Layer 11 of a small transformer language model trained on English Wikipedia (16 layers, counted from 0, width 128).
A neuron's activation on a vector x is SiLU(gate . x) times (in . x), where the dot is the dot product.

Input weights of the MLP neurons that the questions are about. A number n stands for n times 0.00085.
n32 gate: -156 -98 12 162 -37 -19 -63 215 -96 -45 -247 164 -119 -156 -125 147 -83 -24 16 80 63 19 83 74 45 222 377 -8 -68 -24 -50 79 -211 167 -264 51 -36 -151 107 -6 -270 110 -24 1 -134 192 -130 -118 163 20 -64 162 192 203 -40 44 -76 -76 147 -83 -39 26 176 22 88 36 -82 75 28 -271 -148 128 -116 86 49 -183 140 177 -28 95 54 354 50 242 275 -4 203 105 65 40 38 48 -193 107 -37 75 162 288 101 -68 1 194 -68 137 -35 9 -280 -173 101 -77 -29 -19 134 21 -159 71 -175 -20 -195 -88 -370 115 -306 70 -160 77 -34 184
n52 gate: -96 -51 -163 -206 -354 -168 -11 -86 290 -32 -59 31 -75 34 -39 90 329 -62 -87 1 68 269 -47 -377 -173 3 -14 -145 33 -185 -112 -148 83 107 110 101 -73 352 -20 -288 90 61 -34 -69 -95 -121 129 200 92 214 -93 55 43 105 94 18 248 124 -130 -129 106 71 -222 -183 70 48 4 -72 -77 -2 22 -315 142 203 -143 180 -222 63 -49 293 -32 49 14 -194 -151 -79 -97 -106 148 109 -24 119 -44 94 -144 335 -165 245 253 36 -14 4 -114 -42 -184 -136 -154 44 -55 74 -109 -17 147 86 -34 21 301 -81 -68 29 94 -107 310 11 108 63 53 79
n66 gate: -64 -257 4 -167 38 -118 107 84 -88 110 72 -134 -173 -272 -136 -143 223 40 -81 18 -47 9 -121 14 133 -17 -224 -202 -101 -88 -5 -22 169 -9 44 47 3 21 26 25 61 254 -43 122 60 25 -163 119 19 58 -294 0 -35 59 -77 157 136 -54 15 317 61 -195 183 109 -86 59 -133 -148 -61 -227 139 54 -414 16 60 18 -122 118 98 230 144 -111 -38 144 -37 -216 27 -180 63 -2 -188 -205 -128 -85 -100 118 25 42 -52 -96 111 9 -169 184 169 -310 -52 140 -3 21 229 164 -180 239 -24 20 -75 -136 172 138 -11 147 11 -473 170 -167 81 -136
n118 gate: 83 -155 -111 -95 121 6 217 -9 -32 99 159 -61 -63 -95 98 75 142 186 125 164 97 207 -6 -133 -59 -105 -81 -194 -114 -12 0 37 -57 -61 -50 219 -153 94 -38 16 -264 138 -114 142 -312 10 2 9 -61 -119 -24 -65 -11 2 102 -254 -106 60 -45 -130 34 136 280 -66 -249 -46 -25 -68 17 -5 76 -132 -65 -97 160 -76 -96 172 43 -107 141 -125 70 22 151 111 -27 -40 53 -75 128 -42 -52 28 160 164 -103 30 -280 105 81 128 -12 -38 78 -247 -50 -153 -291 -155 39 -182 -48 -72 -156 -38 136 -193 -439 160 111 -38 23 145 -19 -124 -205 -98
n164 gate: 134 -68 6 -345 83 -54 -64 -61 -8 -60 -40 91 -157 29 257 -94 306 55 -22 -50 75 70 -56 78 83 -175 -140 56 92 209 249 -221 -263 -326 206 86 -45 127 67 28 -223 139 -1 -29 30 -1 -111 66 -40 -63 -113 -148 -105 -63 139 -33 -33 264 -129 -11 215 203 53 -119 103 38 -296 -88 -7 65 43 50 -169 183 215 213 -361 230 -58 -69 119 241 64 -260 -60 -187 -210 95 96 -60 134 -65 6 191 57 -14 53 53 -36 -32 186 -114 -43 -73 55 156 -11 28 21 -50 55 46 -55 185 -194 183 78 -173 -260 154 -29 -97 -196 179 -60 -31 24 -107
n196 gate: -137 51 72 -1 72 -38 -7 79 99 75 -17 133 53 256 81 180 -38 -88 61 -149 61 240 83 51 -33 -87 -14 86 -29 38 92 94 281 -80 6 -107 -145 143 162 117 -139 -225 192 -12 -108 381 85 129 -51 15 13 340 -99 40 -168 -277 -105 13 33 -82 65 -33 283 7 137 -48 -146 -17 -59 -192 356 10 -128 -159 -182 203 -51 226 -133 24 47 -38 60 259 -127 183 257 -219 -198 -59 145 73 49 138 15 57 -69 -11 233 -184 4 71 47 113 -126 99 -45 60 -214 125 -123 -35 44 65 -39 97 -140 190 63 -148 153 238 267 155 36 -31 -221 -66
n261 gate: 70 199 -184 121 -173 -73 33 66 -40 167 84 -146 71 24 117 66 -196 -101 138 15 -45 -21 -64 -82 -271 57 -76 154 -123 -103 -30 -22 -146 124 84 63 57 -134 -26 -99 -211 215 -310 175 207 77 -145 -66 -20 -41 -9 192 97 -68 6 25 68 -161 142 162 175 51 -56 -93 -141 -36 65 -2 -86 -293 -201 -239 -6 -8 63 -56 20 -14 -1 -20 -24 101 -16 -52 -70 -138 -88 -142 -32 -37 -146 51 53 84 -210 45 -54 39 247 47 50 9 -67 201 71 -194 -41 40 -31 120 -149 113 105 -68 70 -151 6 26 -26 -43 -30 -9 133 125 -17 -39 84 11
n263 gate: -208 -200 -68 -8 -89 161 -9 -40 37 101 225 72 269 54 254 91 92 -299 -195 -224 -29 113 393 151 179 80 301 -188 107 121 -222 -70 -165 -62 279 230 227 91 167 3 -31 76 -125 61 -29 -90 143 -13 -103 -157 42 -222 -165 -23 75 -95 93 -180 -241 -35 -165 75 -67 99 -53 38 -65 58 -207 234 -81 86 -8 -208 -25 -76 -210 70 146 -210 -35 62 -205 -97 -51 41 62 -170 102 -16 -170 -63 -17 -71 94 0 99 -121 135 -141 194 8 156 -115 37 -108 -110 22 9 107 127 -74 25 20 33 66 -94 57 -211 188 14 -105 -40 26 -161 177 -71 -272
n285 gate: -53 -79 206 91 -100 218 108 -25 -342 92 -80 128 129 -78 -132 99 202 -127 -60 -177 19 -13 -94 -63 -119 -168 205 -34 -275 115 -136 -50 -79 -142 57 -59 -247 19 261 -109 0 15 82 -280 -45 -138 105 -75 205 4 234 -99 109 149 -148 -163 -84 22 -80 -200 61 134 72 -191 195 -126 -175 -271 37 165 -5 -46 35 48 -48 -5 -56 -137 -22 68 -182 -365 208 36 -62 -170 -168 128 171 20 41 90 10 -125 57 -70 80 68 157 43 -99 329 57 177 -121 -133 -89 49 -12 -23 82 120 107 -71 -26 30 -32 161 24 -72 -111 90 -46 198 128 4 155 -109
n314 gate: -291 -90 306 -28 20 -93 -437 -286 34 -53 21 54 -71 -132 -173 -139 -14 55 86 -238 -36 -245 175 -280 -62 85 -103 -146 143 -312 16 -100 -86 151 -176 -187 109 -61 169 110 122 103 140 8 -67 -5 319 -91 79 -62 29 182 246 -175 -31 37 130 -156 138 34 -160 70 183 -2 -146 -163 -244 59 -86 -102 187 119 31 82 -110 -104 56 -25 76 -152 49 -56 22 -187 65 10 -141 -232 84 172 -112 -43 11 17 82 9 -194 44 -87 -78 -11 -110 156 73 -119 153 -277 -107 249 -62 200 -58 -56 128 -107 -66 145 227 -110 15 86 -41 81 -169 36 -249 222 -64
n32 in: -125 -110 76 -217 -8 236 -38 44 97 11 46 -66 216 208 -1 -203 79 -100 90 -56 -34 89 101 -41 384 88 -124 -79 141 -168 -98 -57 40 47 -260 39 -48 10 -99 191 236 -101 87 -179 256 -91 -223 95 29 -77 148 -34 30 -23 13 -138 -125 242 169 -23 -272 -13 -125 27 -136 109 59 -10 -28 241 -84 17 73 28 19 -199 162 -57 63 63 134 14 -171 199 -152 -13 188 -79 -28 -423 134 -62 -310 -28 196 -64 183 130 -4 86 2 -187 -260 107 -116 67 -109 -12 -242 121 145 109 -8 -15 81 -75 -70 141 68 52 45 -61 23 -82 15 -110 10 -52
n52 in: 131 -37 214 108 227 14 -308 -51 179 199 -93 308 -121 -163 -51 -6 -28 356 -194 219 27 -61 -4 76 -167 326 31 34 22 194 5 -184 299 -45 165 -202 -59 63 152 -65 175 -71 -203 -232 -19 31 -47 -129 263 3 151 -8 -245 -111 -155 -125 -21 -112 -214 -25 -16 17 46 4 -86 -123 -132 34 66 178 -261 177 -138 139 -26 -32 128 16 -268 -267 43 -13 -60 -132 -137 -159 33 43 -27 -37 77 -5 -43 -225 202 13 -278 1 -133 261 -15 -260 -38 119 102 76 -119 -61 88 -115 -13 66 -133 -18 -79 -89 113 13 152 205 125 200 15 -136 -105 -106 68 98
n66 in: 105 41 -23 -271 184 100 107 -1 -95 -31 119 151 -80 117 -29 152 26 58 -227 115 -279 176 -164 162 37 -67 184 -116 -225 195 -120 -215 -90 32 76 -121 -23 118 -92 -296 49 106 45 -75 -275 70 -62 67 193 240 67 -129 118 234 148 52 38 55 149 -291 186 -60 92 -90 -269 22 -187 -1 -106 -47 34 55 -199 -53 -55 3 -27 23 -47 -30 -167 101 -232 -6 188 -183 80 -13 -146 -40 -12 -10 129 -40 272 191 -272 52 201 37 118 -86 27 104 144 48 12 -146 -43 -113 -169 113 240 -146 35 -33 30 13 94 -74 52 9 4 3 -108 162 219 32
n118 in: 347 108 -41 -226 -45 -165 121 -90 -78 -152 17 -63 -142 -80 -30 -44 6 115 227 44 17 155 11 -194 -214 234 -14 202 -161 -97 180 29 4 103 -70 21 -57 101 93 194 -185 30 60 -14 205 32 109 61 61 -35 -80 -20 136 43 188 -160 -192 -173 -259 67 -36 -190 125 -9 31 -155 -238 123 208 35 136 164 -398 -164 16 -5 -48 94 31 128 28 -315 -199 126 -8 38 -157 -112 8 69 49 -65 54 108 60 -59 -260 15 196 -32 -61 -59 141 -90 -102 -11 -79 20 -89 -94 -161 -118 -155 83 118 -59 182 167 36 -117 135 136 -55 -165 -119 64 -122 132
n164 in: -71 86 28 72 114 354 111 153 105 -94 -214 -43 -63 -67 253 -159 -1 165 142 -126 -117 -80 69 -70 -125 -128 64 51 -128 137 -81 -46 -35 -16 147 -39 -111 -402 231 -80 148 -242 172 105 124 176 -90 -16 227 61 38 -361 36 -134 -207 -142 -33 -140 -111 -104 -306 -190 160 134 269 9 -129 -1 -51 -52 78 -172 -41 308 34 -186 41 -6 3 -21 91 -372 255 -67 164 153 -198 46 52 172 77 -72 29 -227 -107 71 106 -100 111 -172 -39 108 -126 175 119 -116 138 200 114 -91 -169 -28 -28 -293 75 -162 70 -303 69 270 -99 153 81 169 -10 153 -338 165
n196 in: -64 35 13 185 91 38 -100 -24 -191 11 265 219 86 247 123 72 -59 -331 124 -130 43 -62 -97 -75 -125 -91 -109 190 0 -36 -98 -8 256 45 -133 165 25 93 101 208 -196 225 113 57 130 68 -24 -62 84 37 -44 -28 56 136 -94 -137 83 -7 -27 92 -5 179 -178 15 -104 95 60 -286 87 233 -183 -42 -82 -21 97 293 -114 -33 -257 -1 -148 299 -290 -128 -84 211 142 209 136 -26 -54 -1 76 238 127 -61 151 239 71 -6 -2 202 108 117 279 -50 256 -128 47 -159 -60 32 201 53 -135 -146 -186 57 18 89 88 -124 -136 169 -178 -42 218 -95
n261 in: 142 84 90 -85 -5 -12 -79 -148 -176 -83 -277 -173 -67 57 -114 -72 -79 -50 109 -38 -31 -33 -25 -14 118 -10 -9 68 -45 63 80 -21 14 -95 -296 28 45 27 -21 177 92 53 -148 -31 -38 -114 14 102 -141 82 -216 -48 -9 140 3 191 -45 -221 -161 154 120 -12 105 -50 25 99 53 278 20 -72 -91 -71 168 127 14 -163 -70 27 -154 -58 -144 207 9 -131 214 26 141 -199 -333 94 -19 288 -276 63 -88 -171 -15 -116 -128 106 2 -58 -72 72 -45 -106 24 2 4 4 -72 -115 -171 36 36 18 105 80 148 12 143 -42 -71 -104 31 56 0 48
n263 in: -30 -109 109 -120 -55 -324 127 239 -87 -100 -72 -72 -114 203 145 72 -108 175 148 169 83 5 47 -11 95 -19 146 -171 209 74 279 -67 -56 142 -76 111 138 157 -1 -35 -75 99 -104 -130 210 -32 182 61 -103 122 162 18 -90 -210 127 -182 -23 -25 29 -91 -1 -30 -172 -32 31 144 48 236 152 99 14 135 172 59 65 46 13 -260 188 -329 12 126 14 69 18 -68 216 -118 -263 48 70 -115 -17 -62 -32 0 -60 -86 59 80 35 -24 -71 -22 75 106 10 213 -98 94 109 200 35 -167 192 63 157 195 -267 91 -109 273 -110 180 -56 -206 -245 182
n285 in: 58 -64 124 -43 -202 -68 60 -29 -217 202 246 87 -18 -196 -148 67 48 -232 241 -36 192 -175 -267 -195 45 -59 30 40 -42 -182 -4 -105 -55 -9 -57 -24 124 101 53 116 68 -101 29 -240 163 71 129 -50 84 239 144 -18 21 31 -283 53 165 -133 -78 -179 53 98 -242 -234 62 13 -63 -256 38 49 -117 36 120 -42 -141 36 -19 -226 -188 -102 -214 -53 46 -84 -65 -154 -105 -118 187 91 -33 38 -2 -47 -10 65 99 -91 29 122 13 133 170 138 -88 19 -122 -116 45 -157 -67 213 -64 35 147 -90 -122 217 3 225 -46 40 -209 192 135 34 63 39
n314 in: 146 79 79 187 21 -264 25 207 -45 -17 -125 -72 54 59 50 -182 -60 160 64 53 18 -223 121 -123 -136 2 -1 -69 144 0 32 -384 -315 153 -167 -179 -111 188 56 -61 178 -91 232 160 -154 -94 2 -50 -303 -48 51 209 -29 35 -50 -22 -92 -10 2 32 -37 48 37 84 -70 -80 -233 137 90 38 22 365 72 61 75 -18 59 -39 -51 -51 -43 137 56 -119 74 -80 -86 -84 -58 -5 -76 45 76 42 175 -157 69 124 -22 103 -20 -209 324 -109 151 114 -63 -13 -32 -15 31 402 88 137 354 211 216 -65 75 154 -37 -203 -75 28 162 -164 24 -53

Each question shows a token from some text and the vector x that enters the MLP there. A number n stands for n times 0.008.

" |": -119 180 -5 -81 25 44 96 -39 -108 26 -83 -127 -57 104 -64 -157 -35 53 151 73 43 -115 -49 -90 0 99 367 25 -37 -78 -31 -38 50 -231 -128 -61 34 72 55 72 -99 41 -7 -103 94 -120 -81 38 -56 54 -63 267 -94 28 -74 149 -12 32 129 82 -56 -54 -81 79 -67 -57 51 72 -10 -34 7 -100 -87 105 41 94 168 -103 38 -146 96 -56 -9 -2 -8 -42 60 -57 84 -143 7 -140 67 -90 4 -24 -34 77 -98 -8 9 -91 -48 67 48 26 132 -102 101 76 -7 28 2 -129 -2 -10 -126 -98 12 100 272 37 168 1 -41 13 -24 -171
Which neuron lights up most? n261

"th": 10 -3 -45 13 38 19 -227 -239 16 88 6 22 -62 70 93 80 -33 204 66 -116 -34 -206 131 -3 -231 54 172 37 -288 49 -5 -189 39 -15 -69 -43 52 -46 15 114 34 -127 -50 -57 143 -129 -137 -60 -181 80 -262 177 -26 44 115 54 -10 49 72 -110 -65 -47 -226 86 -36 -94 -14 169 -148 182 43 -24 21 70 13 90 -47 -32 -43 -76 -59 -82 -98 -43 50 -89 57 -2 145 -14 35 -140 51 -90 -158 220 -123 -9 72 12 12 -22 -119 -109 3 -58 109 -48 -23 -44 -9 -57 -43 -158 128 -166 -17 31 -61 108 193 -169 85 -128 -93 257 -74 96
Which neuron lights up most? n52

" Be": -113 243 -88 65 117 23 -106 -42 -197 -21 -84 16 52 22 -117 -16 85 -148 -5 78 -118 -9 -254 -11 57 -1 337 -72 -15 39 104 -8 102 27 16 17 5 -50 127 8 -34 153 70 -81 -191 -101 187 -24 -134 -68 -132 -114 -193 78 -113 -135 -60 132 -6 107 55 -139 47 62 37 -63 39 126 -74 -1 -20 -34 -37 53 15 -66 34 -48 -20 11 26 -81 -76 -175 -50 -104 -77 -58 -13 -205 11 -140 2 -160 72 40 -108 12 28 37 -5 18 20 -54 58 35 114 10 99 54 62 -61 -18 -319 58 38 74 -24 -36 101 73 -49 132 81 -32 47 112 -197
The most active neuron and its activation: n32, at about 0.19

" the": -111 58 88 185 88 107 35 -5 -97 -40 29 -41 -13 309 -6 -68 -57 1 227 31 -38 -86 43 -102 -82 -63 400 -111 29 -54 12 -31 92 -145 32 -56 133 97 -70 11 -153 107 21 -65 7 -244 -42 102 -72 50 -57 190 -23 4 -106 20 -205 30 24 -20 27 -2 -131 93 94 55 51 105 -73 115 67 -5 -57 54 -21 212 193 53 -21 -14 68 26 112 27 -76 -108 10 -42 90 15 -36 -92 -65 -61 -30 29 2 31 -50 -16 58 -35 -24 52 47 66 137 -83 46 16 -91 8 -25 -145 22 -70 -46 -56 13 50 107 41 7 -65 47 103 -68 11
The most active neuron and its activation: n196, at about 0.4

"\".": -53 13 37 51 111 -1 83 -66 -45 38 -87 -204 25 189 47 -88 -46 0 63 22 2 -132 6 -163 -56 70 346 -46 -28 -10 -39 131 47 -101 12 -1 -37 57 39 138 -263 62 -55 -165 -57 -172 12 25 -57 28 0 236 -34 38 -70 147 -1 10 -29 -66 3 -151 -131 141 50 -180 184 95 -76 30 15 -90 -116 18 -11 -18 114 13 89 -58 -43 -121 58 14 -12 -1 -23 25 31 -69 61 -115 -93 -70 -1 -52 77 102 -140 21 79 14 72 208 15 58 197 -58 27 101 -163 42 -13 -105 -2 2 -69 -211 -31 157 255 38 109 45 -96 42 -2 31
The most active neuron and its activation: n66, at about 0.24

"2": -70 -47 -76 21 29 119 -17 -204 81 114 25 231 -42 -78 -8 -37 -121 113 103 25 -106 -33 115 -109 38 -66 6 81 -106 -8 18 -37 86 28 -55 -119 -24 132 -36 7 145 23 -66 -224 104 75 -192 30 -169 -19 -244 -3 -156 -97 -192 146 -9 153 152 -130 -31 127 -90 5 30 -70 163 190 -14 -100 222 -11 0 34 190 230 -77 10 -55 54 -14 -162 -92 107 15 23 -23 -132 212 47 23 -214 -76 -71 -57 76 -22 70 1 -2 89 -163 -128 -74 60 138 144 -10 228 -51 51 -129 -192 -197 -13 -141 -95 140 -78 87 195 9 -1 -116 2 43 79 26
Which neuron lights up most? n263

" national": -87 -21 -21 254 156 -48 61 -30 96 102 35 -46 40 -37 -158 -20 -61 -21 125 64 -61 -50 86 56 113 48 277 81 -136 36 60 49 215 36 103 -69 84 88 -183 31 -86 39 -96 -188 38 -254 -124 1 -114 107 -231 127 -24 70 -147 -91 -235 81 -57 68 131 -25 -105 17 58 23 188 59 -4 133 44 17 234 257 20 14 -170 -74 -30 89 -22 -66 -53 45 -21 -65 116 9 -77 8 21 96 -36 3 -158 81 -112 73 78 46 50 -11 -221 -56 43 81 37 -93 60 57 -234 31 94 -120 45 -52 23 -200 -125 34 59 -107 11 -58 -32 21 47 106
Which three neurons fire most, strongest first? n52, n261, n118

"),": -18 58 -9 -91 239 106 -27 -51 -31 -56 -81 -21 80 20 49 -77 -62 132 137 45 -9 -47 25 -105 -86 -8 350 -50 71 -42 34 -40 156 -160 -5 -111 -53 21 69 49 -147 -46 -25 -186 157 -176 -5 53 -82 79 -47 225 -203 11 -8 147 -179 -90 -54 12 161 -123 3 -60 133 8 126 36 -66 25 8 -98 -59 65 89 198 69 -54 -100 -7 116 -76 3 91 -65 -82 44 -38 14 -110 120 -130 -74 58 -22 5 54 81 -137 24 88 29 70 -48 75 91 119 -13 164 9 15 4 -6 -49 28 103 -94 -121 -63 128 55 -32 180 83 91 92 -12 49
Which neuron lights up most? n164

"ta": -11 133 -11 -91 106 117 -5 25 16 -109 51 90 71 108 -29 -59 53 -66 -156 113 52 -76 53 -125 -5 -48 177 15 -61 -125 109 -92 -68 -146 63 -99 24 178 121 -72 231 42 78 -118 141 -117 -71 -13 -41 -22 -88 119 80 -258 -44 -44 23 -56 111 -37 -73 -42 -59 93 -116 43 -87 -123 -8 -24 12 -156 -28 100 96 53 -104 -14 -122 -132 1 -91 -102 30 22 -49 149 -100 -71 -285 23 26 -36 70 61 134 -9 -3 54 -93 -55 230 -54 -197 36 98 275 14 216 156 94 -60 -114 -173 71 -113 -4 -216 -16 39 47 227 40 73 121 -16 3 54
Which neuron lights up most? n164

" Marathon": -99 -43 11 37 39 -53 90 18 -113 23 -13 -19 1 13 -169 -75 62 38 122 3 24 -103 73 -37 -27 32 342 25 -74 -132 81 -53 122 -78 0 77 37 72 77 76 -125 103 -128 -195 -92 -267 -19 79 14 -2 -74 228 22 -3 -189 89 -68 28 176 12 119 3 -190 13 -40 61 100 151 41 -24 -2 -185 -64 56 40 -46 44 134 -78 -43 2 -121 -72 5 -65 -43 160 -96 -18 -131 -56 -89 -64 -102 40 39 -42 185 -39 -61 17 -53 -139 -42 -16 -24 74 -127 110 27 -61 43 21 -207 43 -120 -97 -187 -132 113 128 -64 114 68 -72 127 31 104
Which neuron lights up most? n32

"0": 21 -94 -71 16 30 14 -174 -62 -91 62 -149 43 -21 -67 -20 52 -2 23 324 -159 -163 3 -58 47 -32 31 97 -104 -102 14 -58 178 160 -43 8 -51 75 74 -117 107 -198 9 -23 -93 -6 -182 -68 -124 -56 36 -416 154 -83 -124 -152 -5 -114 129 153 61 -36 -80 -69 189 -99 35 133 153 -123 8 111 19 -23 -191 -44 179 -153 214 12 -87 -74 -108 51 70 74 60 -10 -47 124 -43 75 44 -5 -36 -33 83 113 155 109 139 67 -49 -205 -94 -37 162 40 -113 -48 79 32 50 5 -70 38 -276 -10 89 -52 2 116 18 4 -27 81 54 -56 -32
The most active neuron and its activation: n196, at about 0.61

"ö": -186 172 -108 55 -3 -9 70 10 -86 69 176 28 -12 176 -114 99 11 86 5 103 76 77 -180 -86 -71 179 238 -7 -73 11 166 -49 211 42 31 26 27 -148 139 52 118 372 72 15 -22 -78 -192 113 -66 1 -108 49 -112 -95 -231 44 18 -1 -20 -6 94 -66 52 1 130 -35 180 -87 54 96 15 -61 -31 42 23 -80 -31 74 -5 32 -47 91 -54 -128 -108 12 -47 23 -62 -199 -78 68 -49 8 -107 -57 150 209 28 -22 102 66 -82 -163 74 112 -36 54 43 -88 -48 -20 71 -183 39 -198 132 -51 -108 -52 -125 159 -33 -24 100 9 -136 -18
Which neuron lights up most? n314

" and": -163 78 27 -9 15 -17 128 -37 -113 25 -13 -90 -87 97 -2 -74 -23 57 151 -7 -18 -25 26 -119 -88 62 438 -112 -9 -117 1 -46 64 -170 134 -11 -2 70 -24 62 -156 87 41 -93 -64 -94 54 69 -41 -5 -67 282 -36 52 -113 -8 -49 35 -9 22 69 -82 -123 110 93 -18 55 117 -3 69 -35 -66 -71 40 -26 15 235 19 36 -90 85 -49 113 44 -66 -5 -17 -67 -3 -145 -2 -126 -35 -93 -55 -69 -63 58 -132 18 67 27 38 112 -11 10 91 -100 96 147 -2 -45 59 -99 -53 -1 -135 -109 7 110 207 -38 97 58 -23 71 -79 17
Which neuron lights up most? n66

",": -101 -1 -17 -145 132 -47 -161 -92 12 52 -43 -45 64 94 102 96 3 -53 129 23 -89 81 -82 -73 -87 40 256 57 90 -19 56 -169 111 -141 34 64 42 -21 19 -48 -147 -136 -35 23 56 -11 -85 205 -91 205 -136 212 -237 -39 -41 84 -151 44 54 72 15 -20 -58 122 272 -128 -51 59 -126 -34 -54 -157 -33 130 50 230 8 -52 2 -44 58 -230 53 -46 139 44 119 -226 -40 -118 158 -127 -45 7 77 7 -52 192 -151 39 57 -3 12 -95 -4 -4 -27 97 66 -114 -3 -130 48 -87 24 142 -42 24 2 80 89 21 39 79 139 -3 -90 123
Which neuron lights up most? n164

"\n": -158 84 -58 -56 -32 19 45 -140 -71 55 -19 -44 -41 98 -31 -135 -108 108 130 -12 -128 -52 -71 -77 -43 137 316 -111 -112 -156 -134 46 133 -120 70 -28 79 43 0 58 -66 52 43 -162 54 -160 -51 17 -60 53 -62 236 60 61 -154 64 105 60 91 119 4 -109 -175 55 -61 -190 243 38 -32 109 89 -41 -162 12 127 175 161 -8 62 -151 48 -69 28 -38 -26 -83 -145 27 40 -142 39 -52 -57 -92 13 11 76 159 -129 68 79 1 -9 123 68 42 122 -103 43 80 -70 -34 38 -171 37 107 -148 -19 -62 136 112 -42 129 27 -70 46 -2 -127
Which neuron lights up most? n164

"ela": 16 122 179 -75 15 -57 2 -33 -76 -26 40 50 38 177 -184 78 -21 52 -128 -93 -126 -33 -13 -164 -61 0 326 -18 -67 -74 207 -50 4 -82 10 -50 34 97 88 -268 144 -13 97 49 65 -68 -31 81 -35 90 -61 168 10 -67 88 10 9 -9 58 -64 -68 -7 -8 122 -93 33 -14 42 18 -51 -3 -105 -93 172 144 62 -171 -63 -8 -52 -47 -83 53 91 -80 -66 135 -70 -103 -273 2 -14 26 -46 -118 56 -31 170 -28 -87 -46 64 -150 -159 127 21 100 34 49 80 113 -96 -108 -93 8 -200 90 -171 -55 44 213 167 -11 65 -19 -25 24 84
Which two neurons fire most, strongest first? n52, n66

" ": -187 62 22 -83 -37 -28 137 -37 -111 41 -26 -54 0 122 -6 -45 1 79 167 69 12 -117 -135 -85 -69 173 336 -52 -45 -112 -33 22 11 -219 87 -5 33 35 -89 68 -151 160 98 -43 -130 -67 19 15 30 77 -129 282 -89 19 -154 -62 45 34 62 82 113 -28 -118 89 35 -42 156 185 -21 10 -38 -28 -85 82 66 -50 186 26 22 -163 52 -76 113 -39 -62 -31 -29 -138 -12 -203 1 -140 -16 -93 -40 -25 -2 37 -57 -1 62 41 1 39 -31 4 50 -88 180 133 -117 40 57 -111 -92 0 -60 -114 -14 125 248 -24 90 109 -16 21 17 -22
Which neuron lights up most? n261

"e": -44 -16 38 -84 7 -108 -59 -116 -139 47 150 132 -37 37 -139 -38 -48 70 15 163 -19 -49 -5 -40 18 14 297 24 -88 -79 131 -89 -130 -10 -92 -14 100 59 92 68 67 108 -43 -92 253 -94 83 -19 -77 -12 -281 161 -22 -23 -39 -14 19 31 32 -9 -100 -41 -91 -29 -73 84 -22 151 -16 17 26 -128 -94 207 109 52 36 -48 17 -60 18 -88 -75 18 0 -89 41 -49 -8 -398 -26 25 -92 -1 11 5 68 78 32 -124 25 -58 -132 -193 79 -59 83 3 -7 91 -95 -45 -59 -188 90 -149 7 -66 52 112 162 51 28 9 -51 -155 -34 185
Which neuron lights up most? n261

"nu": 114 -60 33 124 80 14 37 -50 -112 97 97 102 -1 -17 -26 99 -162 -64 126 12 -19 18 88 -48 42 148 241 -21 -5 117 116 48 -200 -137 8 8 61 219 75 93 49 90 -23 -83 57 -52 36 -40 -102 -3 -108 41 -101 -100 -42 -153 43 6 -78 190 -32 -37 -8 -12 -245 -3 151 81 -14 51 -43 -176 121 170 -40 -86 53 -282 83 94 84 -269 -140 85 -67 -106 38 -90 -63 -55 2 -35 -142 -18 -25 34 46 77 -69 -106 -134 -192 -177 -77 42 45 84 61 116 4 -228 40 83 -129 37 -78 -256 -169 -192 61 143 -140 -77 2 46 -33 -97 1
The most active neuron and its activation: n263, at about 1.8

"bul": -164 45 -12 125 -18 -62 135 -19 -114 77 34 -63 -64 54 -44 -163 36 31 99 -91 -54 -42 -23 -37 -122 94 360 -55 -23 -53 53 -68 11 -112 134 69 -59 162 36 93 -147 103 18 -63 -78 -165 151 48 17 -6 -113 219 19 48 -81 -87 140 16 40 1 64 -24 -103 78 27 -9 79 135 -18 29 -52 -96 -56 29 55 -85 177 34 73 -134 62 -55 0 -56 -75 -77 -38 -107 -24 -226 -36 -71 -32 -138 -11 -31 -24 77 -59 -105 30 30 -247 59 18 45 12 -147 83 78 -115 -58 22 -164 -59 -62 -131 -172 -124 174 216 26 111 26 22 26 35 61
Which two neurons fire most, strongest first? n263, n52

"|": -185 87 13 15 112 -105 70 -48 -97 33 -22 -153 -35 149 -34 -100 24 41 144 -62 -5 -127 -180 -124 -114 34 345 18 -42 -6 2 -17 27 -187 64 49 57 30 -34 22 -201 72 -1 -99 -43 -146 36 3 -32 12 -85 181 -38 60 -92 97 -131 31 127 77 42 -130 -123 31 2 -72 125 87 -28 54 36 -74 -52 108 4 28 193 13 19 -203 112 -88 170 25 -13 -61 -120 -29 79 -76 -12 -96 22 -96 -64 -22 -1 111 -158 24 -11 -93 -15 199 0 26 64 -178 30 67 -93 2 62 -137 27 -75 -109 -49 127 117 227 23 135 -10 -163 84 50 -89
The most active neuron and its activation: n261, at about 0.31

" He": -107 18 -54 132 202 181 -46 -152 -80 -30 47 -135 -14 164 12 53 -9 111 63 101 43 -136 77 -15 -7 16 327 -70 -38 -8 86 -124 -26 -62 63 -75 45 102 34 82 -90 212 193 -58 10 -129 -11 -10 -28 23 -160 102 -104 -27 -160 53 -45 12 -68 152 103 -7 -48 61 109 83 -8 62 -61 43 101 -48 -69 100 -153 52 5 52 135 -88 118 51 -100 4 -8 10 5 116 139 -68 118 -98 -9 -97 -92 -11 103 57 -91 107 109 -74 -166 75 73 -4 276 69 55 34 -146 106 -40 60 -20 116 3 -151 20 26 279 -88 148 132 15 175 -78 97
The most active neuron and its activation: n164, at about 1.4

" Games": 25 57 -18 -76 77 -95 23 -87 -81 80 63 0 -34 -26 -113 19 29 37 20 38 -90 24 82 -151 20 116 315 -30 -163 -173 115 -128 88 -40 -24 45 20 47 -24 91 -170 79 -115 -239 12 -148 -13 98 50 66 -89 155 -14 113 -125 123 -179 18 146 133 54 17 -152 103 -126 15 116 158 3 45 -9 -198 -8 158 55 -23 77 20 -54 22 0 -50 -49 -1 24 -75 132 -68 71 -109 11 -150 -80 -68 -10 122 18 294 76 54 104 11 -143 -93 28 23 85 -109 61 -45 29 96 70 -185 -88 -132 -68 -256 -102 114 147 -61 56 32 12 134 0 49
Which two neurons fire most, strongest first? n32, n52

" Ar": 166 197 82 -4 -136 63 147 -69 125 -116 155 -8 -34 37 -153 -100 27 -113 135 -183 -72 -185 -173 64 14 30 345 36 -3 -61 124 -96 74 -156 116 22 100 -116 88 102 53 219 171 59 -127 -152 -155 146 -147 44 -77 -41 -51 -50 49 -103 72 -97 100 133 60 -70 -125 9 -37 -1 131 118 31 37 -3 -75 16 63 -19 -61 28 -154 55 105 84 -17 -33 -27 -27 5 -66 -55 28 -108 40 -112 123 -15 17 53 20 -103 -102 10 110 31 -104 -87 34 -15 -2 10 44 61 -97 -1 63 -151 14 64 54 59 -25 59 180 -8 41 -39 27 -2 206 -161
The most active neuron and its activation: n261, at about 0.28